Layer 5 of a small transformer language model trained on English Wikipedia (8 layers, counted from 0, width 96).
A neuron's activation on a vector x is SiLU(gate . x) times (in . x), where the dot is the dot product.
The model reads these tokens: "," " n" "it" "ro" "c" "ell" "ul" "os" "e" " d" "is" "s" "ol" "v" "es" " re" "ad" "il"

The vector x that enters this layer's MLP at each token. A number n stands for (n - 500) times 0.0062.
0 ",": 301 784 385 558 556 614 405 418 780 327 661 430 496 295 653 380 506 432 511 518 411 588 548 128 402 633 513 368 618 605 387 307 640 569 377 309 612 420 415 462 392 473 446 251 531 477 240 465 85 392 350 690 261 336 628 610 522 504 555 340 619 540 288 438 638 403 370 748 574 528 619 273 474 532 567 383 776 766 667 554 438 575 475 264 389 645 560 643 583 456 379 356 754 521 495 633
1 " n": 298 542 577 460 524 518 374 233 517 248 755 393 610 455 648 418 432 294 404 588 395 469 493 83 422 557 465 508 560 660 530 279 619 694 382 459 494 629 548 220 341 568 326 194 681 387 406 408 86 343 398 663 386 302 735 450 571 533 515 365 554 442 227 562 461 236 318 603 411 421 637 458 674 702 544 353 698 634 604 589 621 582 445 272 461 645 456 547 503 549 429 364 770 539 579 642
2 "it": 378 648 521 504 586 497 404 587 419 516 541 527 745 670 728 651 613 322 554 402 514 532 599 106 266 668 384 310 726 431 444 227 690 682 431 488 388 619 678 405 577 497 633 504 466 440 383 433 558 576 424 611 404 138 508 580 812 619 302 257 671 763 492 457 542 537 486 499 420 503 681 438 669 722 573 240 417 732 611 518 624 759 305 373 578 703 324 401 550 523 372 396 574 838 518 488
3 "ro": 335 574 444 672 473 305 511 619 443 651 426 625 324 601 754 502 646 354 572 348 325 413 531 247 783 521 421 459 617 633 455 367 467 393 397 493 384 650 465 566 433 520 504 23 355 569 292 239 536 615 813 653 427 431 603 670 525 598 315 508 425 630 535 653 196 507 381 626 507 516 392 474 626 640 676 383 606 755 246 522 723 556 292 253 596 808 339 408 364 599 502 428 522 439 516 345
4 "c": 654 555 632 415 266 274 478 509 386 654 597 345 567 499 499 468 533 359 516 806 658 435 334 565 939 644 402 405 639 653 467 122 664 485 336 680 672 591 635 228 518 627 471 330 388 613 389 565 355 593 567 770 668 448 485 533 524 688 380 515 233 554 526 469 407 438 700 542 415 687 319 538 461 442 827 288 493 437 257 487 624 461 303 483 330 330 552 422 362 173 355 382 587 467 378 559
5 "ell": 679 715 587 322 242 392 578 780 515 513 564 415 622 472 538 639 561 284 688 536 450 391 541 591 842 436 409 318 635 803 579 539 676 801 509 406 472 530 749 709 489 319 573 569 521 481 395 525 626 224 731 804 525 484 410 402 481 546 540 622 729 371 578 462 664 469 543 554 448 651 519 461 731 492 271 159 243 770 470 495 398 655 450 196 505 444 619 461 482 398 500 456 530 379 261 325
6 "ul": 229 674 366 482 146 212 293 575 588 640 670 376 741 489 534 595 553 170 466 435 490 498 512 484 595 368 702 659 545 574 344 497 383 672 594 542 363 435 659 777 472 598 662 273 513 430 333 426 425 348 549 569 519 347 486 535 792 658 578 295 374 637 669 442 553 511 356 527 446 481 642 276 734 262 370 448 596 757 649 363 455 551 425 258 748 653 440 473 573 738 614 478 901 469 439 411
7 "os": 289 627 533 553 404 277 427 751 418 587 402 604 409 402 503 442 519 406 639 382 384 577 355 318 864 552 623 407 609 602 188 508 459 503 281 378 401 736 717 689 401 639 590 171 863 548 390 484 286 412 677 546 495 518 616 774 369 579 513 164 491 486 356 331 449 482 325 761 476 452 668 540 458 154 555 344 508 681 345 546 616 577 466 276 515 636 516 493 565 556 586 309 754 583 501 477
8 "e": 349 580 740 426 447 334 416 625 580 331 580 556 415 537 763 527 478 220 464 451 324 737 291 390 953 523 567 200 665 734 242 565 758 404 290 511 325 465 609 454 508 550 448 562 708 491 514 447 427 451 461 556 511 467 675 874 455 338 361 525 383 635 431 474 383 394 404 600 632 328 787 397 494 193 501 318 370 562 423 426 521 581 464 380 425 563 483 756 730 479 760 375 423 677 446 649
9 " d": 150 468 653 401 512 255 525 564 608 523 546 377 621 466 564 476 509 466 366 476 402 422 458 353 826 486 481 319 674 502 309 190 530 517 412 207 344 735 374 171 218 418 257 221 633 521 582 503 497 414 637 610 832 513 524 292 506 608 324 404 433 373 479 638 327 278 349 671 300 547 869 466 370 602 461 458 403 455 632 715 580 663 475 410 560 613 519 365 423 533 484 347 511 481 179 517
10 "is": 256 622 721 480 351 378 699 443 743 515 565 663 783 711 345 388 111 382 538 544 583 410 594 359 436 447 496 461 720 494 485 313 581 553 423 365 232 543 640 430 411 244 292 542 343 585 491 505 492 691 422 306 323 421 579 361 275 626 313 526 510 390 594 584 221 586 633 697 239 726 373 509 324 541 564 689 591 572 442 549 630 174 559 366 518 429 603 458 647 519 374 548 675 814 452 247
11 "s": 597 418 464 272 296 284 746 406 502 446 446 363 342 653 719 357 338 348 559 485 803 467 546 620 607 459 300 612 812 588 406 441 675 506 483 503 491 546 515 399 458 340 659 514 471 716 346 435 171 515 398 615 470 488 660 313 642 560 774 642 486 414 355 282 293 539 603 591 208 679 470 477 374 747 415 691 291 616 418 716 786 354 501 404 417 802 286 572 376 421 447 463 421 454 459 379
12 "ol": 540 774 324 434 325 342 569 506 357 533 605 523 485 541 862 387 455 300 699 209 667 374 493 572 663 490 453 449 437 567 430 348 626 673 415 667 569 332 591 592 307 733 741 326 497 528 314 454 286 586 745 485 349 485 513 605 398 651 651 609 217 603 368 169 324 429 457 487 267 690 533 460 642 587 339 257 321 603 529 267 603 379 651 239 585 624 377 398 307 657 514 468 396 511 657 434
13 "v": 528 816 621 423 246 319 194 657 300 498 396 402 720 467 491 479 564 374 367 353 410 744 393 490 838 430 594 529 583 559 537 420 438 615 251 585 565 605 675 417 317 529 504 329 465 342 188 746 541 321 516 551 452 634 553 519 526 366 585 449 498 373 281 486 322 682 321 704 367 947 625 402 369 578 325 530 343 633 630 604 615 682 335 340 281 530 476 340 564 607 316 424 515 640 570 625
14 "es": 542 645 776 391 624 223 434 694 650 514 473 403 627 353 639 562 434 252 464 268 182 682 387 558 657 491 409 562 531 968 453 615 752 610 393 213 423 446 566 639 382 362 460 404 685 526 314 597 558 346 478 600 353 563 659 701 510 630 495 292 519 412 444 286 430 498 246 731 492 577 626 555 445 302 375 616 484 709 399 718 614 374 599 372 448 542 472 719 445 711 640 487 508 460 340 583
15 " re": 323 552 698 512 565 194 319 224 629 585 683 427 360 545 503 506 383 486 494 351 310 308 494 238 837 422 443 311 584 604 444 334 710 633 459 532 421 443 516 470 324 417 223 422 648 417 501 360 513 583 550 635 400 314 700 654 493 337 415 452 383 665 528 741 216 404 310 811 450 881 478 567 469 569 488 404 690 535 521 561 639 448 380 464 523 556 527 244 734 671 593 633 605 855 413 473
16 "ad": 546 680 687 594 248 251 523 614 522 581 539 466 669 578 707 463 124 330 656 682 611 373 630 383 499 365 359 412 471 636 219 193 823 607 286 375 591 446 617 261 556 400 368 649 424 401 453 284 519 805 406 648 549 573 415 571 629 638 491 440 607 812 533 615 301 314 224 596 585 489 703 295 502 517 484 439 379 639 271 768 394 609 524 553 318 410 478 560 542 453 561 624 507 357 506 529
17 "il": 94 577 386 517 465 407 588 838 518 372 868 486 709 561 746 276 373 115 313 763 617 401 455 539 581 421 597 454 538 513 259 239 689 470 302 423 574 409 635 662 546 240 399 521 423 566 377 314 281 661 653 594 432 434 508 692 662 527 476 489 600 713 499 542 342 699 527 248 227 717 456 479 563 473 499 307 605 584 450 396 601 452 320 469 449 371 402 517 463 384 424 380 712 556 637 404

Each question shows the input weights of one neuron of the MLP. A number n stands for (n - 500) times 0.0013.

n109 gate: 652 558 546 429 568 451 500 466 333 561 355 381 483 464 506 704 407 704 468 356 494 565 565 376 542 384 583 564 474 582 563 333 483 584 515 623 661 523 722 427 636 500 515 463 529 531 558 515 548 523 509 531 357 477 541 576 629 488 284 446 451 471 352 481 554 497 681 469 445 600 646 655 457 462 526 588 348 339 541 376 651 500 396 529 486 625 335 568 423 561 593 664 408 359 445 433
n109 in: 663 429 763 473 471 647 354 555 491 506 494 293 465 382 503 347 494 676 632 394 572 576 393 485 396 477 622 658 672 386 512 530 485 542 461 409 433 585 482 476 619 488 537 579 357 480 518 521 453 583 339 483 666 607 319 500 467 549 488 438 455 437 539 463 608 377 524 420 633 506 600 414 635 536 396 480 580 315 491 388 479 590 195 577 429 547 385 536 512 485 389 556 557 271 494 575
On which token does it fire most? 10 "is"

n16 gate: 586 391 500 463 434 506 588 509 542 266 392 479 655 468 413 484 417 535 503 605 526 407 540 593 562 450 416 612 645 524 615 536 509 491 564 657 361 435 546 463 556 491 609 401 594 459 518 426 506 515 317 426 399 588 258 374 482 441 522 297 542 558 688 424 512 650 518 581 572 539 446 397 390 530 730 435 512 445 540 389 521 509 263 591 356 571 404 528 675 436 371 654 594 554 623 214
n16 in: 308 521 400 266 535 486 625 632 446 712 447 542 673 492 430 338 475 493 707 285 587 252 644 582 493 451 393 450 493 440 486 536 447 669 254 482 511 616 584 493 364 284 331 567 288 608 561 263 328 525 570 511 540 435 431 631 453 416 625 776 586 486 414 645 602 431 664 457 582 694 507 439 729 432 414 426 532 515 570 545 624 641 478 547 582 504 373 664 532 377 736 407 529 557 283 538
On which two tokens does it fire most, strongest first? 10 "is", 11 "s"

n149 gate: 672 412 614 583 539 503 644 433 383 608 568 580 474 503 383 443 636 605 520 533 449 706 423 699 571 513 464 690 467 365 359 555 532 572 658 659 483 381 679 543 386 539 591 578 480 449 513 583 544 464 373 458 159 631 666 473 580 483 490 316 627 579 510 629 654 596 422 565 520 471 455 480 529 664 484 542 347 395 674 380 542 546 332 210 471 590 623 523 572 371 328 392 592 618 399 405
n149 in: 371 539 506 437 674 403 569 465 523 533 458 625 510 531 560 497 619 395 431 586 386 481 497 298 735 634 314 392 552 161 605 542 377 418 434 656 503 433 643 354 544 651 621 526 592 551 336 626 579 500 423 574 626 566 381 643 640 407 352 777 520 530 493 352 433 444 568 617 529 452 468 503 419 474 513 352 500 525 507 442 558 516 648 425 529 490 487 477 533 391 632 357 510 755 445 775
On which two tokens does it fire most, strongest first? 13 "v", 2 "it"

n248 gate: 432 590 466 623 575 606 351 434 478 523 492 354 425 488 471 517 486 684 477 643 495 467 433 438 552 555 447 540 567 467 553 396 553 373 540 460 460 594 477 569 306 619 393 403 395 443 430 640 444 466 313 547 677 545 617 540 552 532 633 519 528 426 565 514 359 665 559 268 466 481 405 492 636 568 576 588 645 603 466 418 511 503 596 385 561 284 533 761 480 352 466 545 435 376 592 527
n248 in: 405 526 519 464 662 570 436 384 436 451 631 535 475 176 543 507 617 597 695 493 435 487 513 516 420 405 686 455 529 570 423 420 554 147 448 451 405 538 418 405 434 429 430 589 568 450 487 556 274 526 450 374 497 484 516 288 559 549 517 424 355 341 697 590 295 637 503 462 648 519 490 551 675 451 761 532 404 638 335 365 430 484 451 429 513 376 624 497 609 471 604 478 590 539 340 379
Its three highest activations, in order, are on tokens 0 ",", 4 "c", 12 "ol"

n70 gate: 301 500 516 490 516 516 500 497 632 592 531 568 382 613 623 445 641 286 417 626 537 500 585 557 432 556 614 484 528 391 513 478 237 392 628 510 403 543 368 523 614 478 559 334 351 644 487 436 414 528 685 497 554 643 612 519 638 471 510 500 516 545 630 518 398 327 513 481 655 472 679 611 456 567 348 460 569 415 536 533 550 239 385 468 390 684 616 335 248 427 353 443 475 269 613 534
n70 in: 506 548 393 448 459 536 368 372 623 605 654 594 482 358 389 666 609 475 309 567 500 444 729 482 556 632 599 548 635 577 521 730 485 542 485 454 595 521 320 448 494 479 361 539 467 352 545 704 415 396 531 547 418 488 397 658 711 607 355 343 569 476 569 636 521 615 464 402 509 423 360 485 544 497 647 494 366 677 423 415 459 391 373 614 408 497 405 546 670 551 433 491 605 473 497 439
On which token does it fire most, and how strongly? 6 "ul", at about 1

n251 gate: 468 432 520 561 497 596 432 353 517 491 570 592 542 727 552 468 442 432 575 483 657 531 374 509 605 531 534 491 597 363 329 387 658 529 420 552 665 444 569 540 649 420 421 489 497 434 585 471 336 582 401 558 368 363 425 425 445 361 518 449 594 586 709 694 564 552 427 472 398 581 483 540 562 466 338 425 599 579 268 464 567 408 594 634 571 483 573 459 455 328 595 543 514 514 327 379
n251 in: 503 558 485 444 503 430 479 560 598 672 218 434 820 439 447 582 391 516 373 668 687 527 465 604 465 314 607 420 619 548 531 573 400 611 689 497 584 401 534 481 591 330 585 603 648 577 537 565 609 740 418 455 286 577 590 460 593 434 396 500 374 404 448 482 482 441 436 533 567 542 622 549 322 426 482 482 518 428 569 538 433 676 478 528 543 455 548 491 415 549 469 332 365 442 546 639
On which token does it fire most? 16 "ad"

n161 gate: 478 678 599 583 457 580 362 482 466 591 454 460 478 736 644 401 494 464 551 452 542 700 355 460 696 466 550 648 310 414 588 369 336 371 563 497 468 525 272 586 413 582 574 321 362 464 703 589 513 460 455 411 389 563 367 510 513 344 500 253 359 481 600 497 626 610 453 407 562 525 621 519 571 572 547 347 540 346 516 533 392 538 472 653 689 365 657 503 575 557 519 534 391 394 553 406
n161 in: 445 641 440 381 541 515 467 500 587 578 545 568 500 412 620 586 473 694 302 368 407 375 472 680 358 512 485 343 524 441 359 650 512 427 378 476 674 450 662 546 698 542 509 315 509 381 431 369 569 602 518 465 588 452 725 665 534 727 568 521 446 436 654 413 512 482 557 563 494 512 425 590 512 452 521 405 488 445 595 371 331 473 642 458 467 615 568 564 593 312 482 392 356 560 443 337
On which token does it fire most, and how strongly? 1 " n", at about 0.38

n3 gate: 327 674 598 671 366 544 408 414 554 455 397 699 506 689 471 555 497 497 593 526 448 641 755 598 595 612 484 627 513 594 497 573 644 596 574 291 365 519 455 445 595 369 464 400 551 472 475 568 533 500 610 525 481 640 330 484 542 267 516 609 525 404 522 488 677 455 569 428 674 494 579 532 341 312 446 444 412 323 393 590 456 392 446 481 450 668 306 484 292 538 343 598 617 535 368 494
n3 in: 484 344 525 429 622 500 637 528 659 545 434 481 472 373 435 513 513 735 568 578 420 522 618 551 605 594 694 500 538 519 548 675 478 587 461 432 555 378 519 490 428 693 261 601 548 460 446 358 523 329 588 382 632 676 578 545 558 513 425 541 465 654 580 681 566 513 513 674 455 717 557 408 321 394 570 372 639 599 370 717 478 442 587 366 516 603 465 523 519 619 639 675 605 551 433 260
On which token does it fire most? 14 "es"

n101 gate: 594 535 647 592 345 599 416 387 644 590 446 573 563 412 572 517 454 413 214 474 553 567 447 526 632 513 673 555 484 427 455 436 634 600 529 386 421 279 389 565 500 445 563 293 358 447 629 578 594 503 530 173 748 594 347 392 372 362 474 360 352 558 571 599 642 386 500 593 478 373 462 474 408 526 513 509 519 642 684 443 316 587 607 532 331 655 478 484 529 412 507 455 416 391 532 472
n101 in: 371 422 383 585 546 396 332 464 562 478 604 637 311 396 722 541 491 555 481 440 479 610 663 531 551 527 348 643 565 350 599 485 233 512 475 595 352 448 308 585 331 672 545 442 547 581 534 509 565 386 522 360 491 550 456 459 557 557 500 482 404 353 444 476 415 397 540 657 565 488 589 478 384 590 388 402 509 470 364 721 399 491 662 708 494 662 426 554 528 675 623 429 317 587 500 497
On which token does it fire most, and how strongly? 9 " d", at about 1.7

n6 gate: 529 538 448 482 357 468 503 342 373 485 543 415 683 555 533 491 509 612 347 689 447 657 470 433 515 543 431 625 691 509 509 526 451 625 547 671 621 622 562 491 551 360 467 348 634 466 459 500 624 500 562 520 429 599 344 629 562 464 640 540 604 585 311 355 625 532 656 624 477 563 624 680 420 474 506 286 581 531 518 597 514 404 491 596 488 666 362 604 468 515 494 358 488 503 592 581
n6 in: 699 441 643 570 465 429 366 548 526 448 519 468 381 425 560 530 470 602 665 550 525 523 497 591 466 567 448 464 262 490 294 559 571 480 757 477 477 545 503 500 406 609 480 219 382 373 366 410 353 581 574 452 305 362 467 497 470 577 302 213 663 424 579 409 551 586 315 636 591 249 419 383 426 421 477 574 532 332 440 633 603 336 694 474 519 481 639 517 467 388 576 611 425 533 510 528
On which token does it fire most? 7 "os"

n64 gate: 490 558 514 591 534 547 387 640 694 373 507 477 655 486 265 760 320 486 431 514 662 611 479 278 588 537 346 472 497 284 534 565 456 373 649 493 396 245 535 549 465 421 222 388 500 447 500 656 672 517 472 336 469 517 375 438 469 451 570 331 510 431 472 418 329 573 316 483 370 422 500 418 463 442 562 631 412 518 598 367 686 386 441 558 384 224 422 524 442 493 646 316 548 394 663 579
n64 in: 392 375 397 602 491 723 538 567 562 503 398 709 602 566 478 532 449 363 522 554 621 540 345 403 606 301 250 415 544 451 437 369 441 456 516 360 382 405 551 634 477 409 497 578 462 618 563 548 398 410 426 629 402 698 481 459 382 583 461 568 550 487 623 373 472 541 646 506 353 559 410 559 509 327 312 598 441 466 874 474 528 421 613 437 491 657 571 353 466 513 617 450 619 494 590 515
On which token does it fire most, and how strongly? 10 "is", at about 5.1

n135 gate: 763 549 587 540 561 664 666 503 254 487 449 452 452 405 417 433 431 409 457 421 519 439 457 536 460 376 697 656 435 522 344 529 394 562 385 648 312 513 418 398 420 415 637 689 705 616 490 447 490 455 473 481 615 614 411 563 497 507 587 586 620 382 340 491 449 562 481 400 458 372 159 445 468 728 442 459 693 636 540 762 641 425 536 477 697 532 487 474 481 503 480 503 497 393 584 494
n135 in: 529 414 411 565 686 674 529 531 532 455 500 393 497 426 487 507 750 430 500 432 432 516 427 679 312 437 685 523 590 702 641 519 567 416 529 435 575 428 471 383 480 513 378 288 474 478 478 497 343 319 382 513 594 593 377 552 288 503 480 611 625 594 449 491 478 432 637 417 494 456 398 516 462 471 606 660 570 827 660 584 573 374 545 286 379 702 459 477 449 442 685 577 381 336 583 562
On which token does it fire most, and how strongly? 11 "s", at about 1.1

n177 gate: 551 565 414 421 485 609 387 448 562 503 647 532 377 761 497 552 428 420 485 488 494 433 570 408 445 436 417 494 420 462 375 459 388 494 575 443 512 451 554 551 576 461 558 579 715 425 375 612 528 524 518 416 635 485 473 545 536 342 317 576 512 362 354 429 552 560 639 491 693 576 600 541 433 581 435 520 409 570 373 351 304 300 539 547 476 401 471 748 485 245 578 704 666 491 506 620
n177 in: 381 599 557 237 563 639 618 602 436 567 547 413 531 537 458 598 377 497 574 623 669 412 434 443 592 547 656 542 503 484 487 659 427 519 265 562 390 478 707 490 195 471 661 358 433 454 324 458 557 433 569 403 494 558 377 477 526 578 533 585 605 339 590 454 503 616 395 506 611 368 566 529 516 462 663 500 525 380 663 530 346 622 554 618 566 541 355 246 500 336 309 618 401 557 551 411
On which token does it fire most? 15 " re"

n71 gate: 596 399 418 628 398 548 439 527 430 436 533 506 437 500 688 575 472 478 349 413 438 479 629 558 494 425 573 383 527 645 595 537 654 537 339 587 600 197 354 783 513 546 635 361 423 645 503 385 225 512 653 515 630 475 392 357 568 581 625 391 451 432 503 476 503 432 457 379 567 295 661 561 473 331 485 368 536 510 525 468 497 359 374 659 552 608 597 516 540 463 503 537 454 479 530 506
n71 in: 622 506 426 516 442 448 497 569 568 488 567 442 470 519 633 503 550 548 434 516 464 277 417 574 481 367 417 568 667 607 512 519 641 578 431 352 418 418 469 585 468 578 554 721 472 566 453 572 429 506 424 170 572 320 717 421 497 601 614 512 200 478 572 548 527 391 423 783 583 524 482 429 375 494 615 473 429 280 424 652 454 394 625 506 414 442 463 465 540 369 450 580 643 590 639 578
On which token does it fire most, and how strongly? 12 "ol", at about 1.4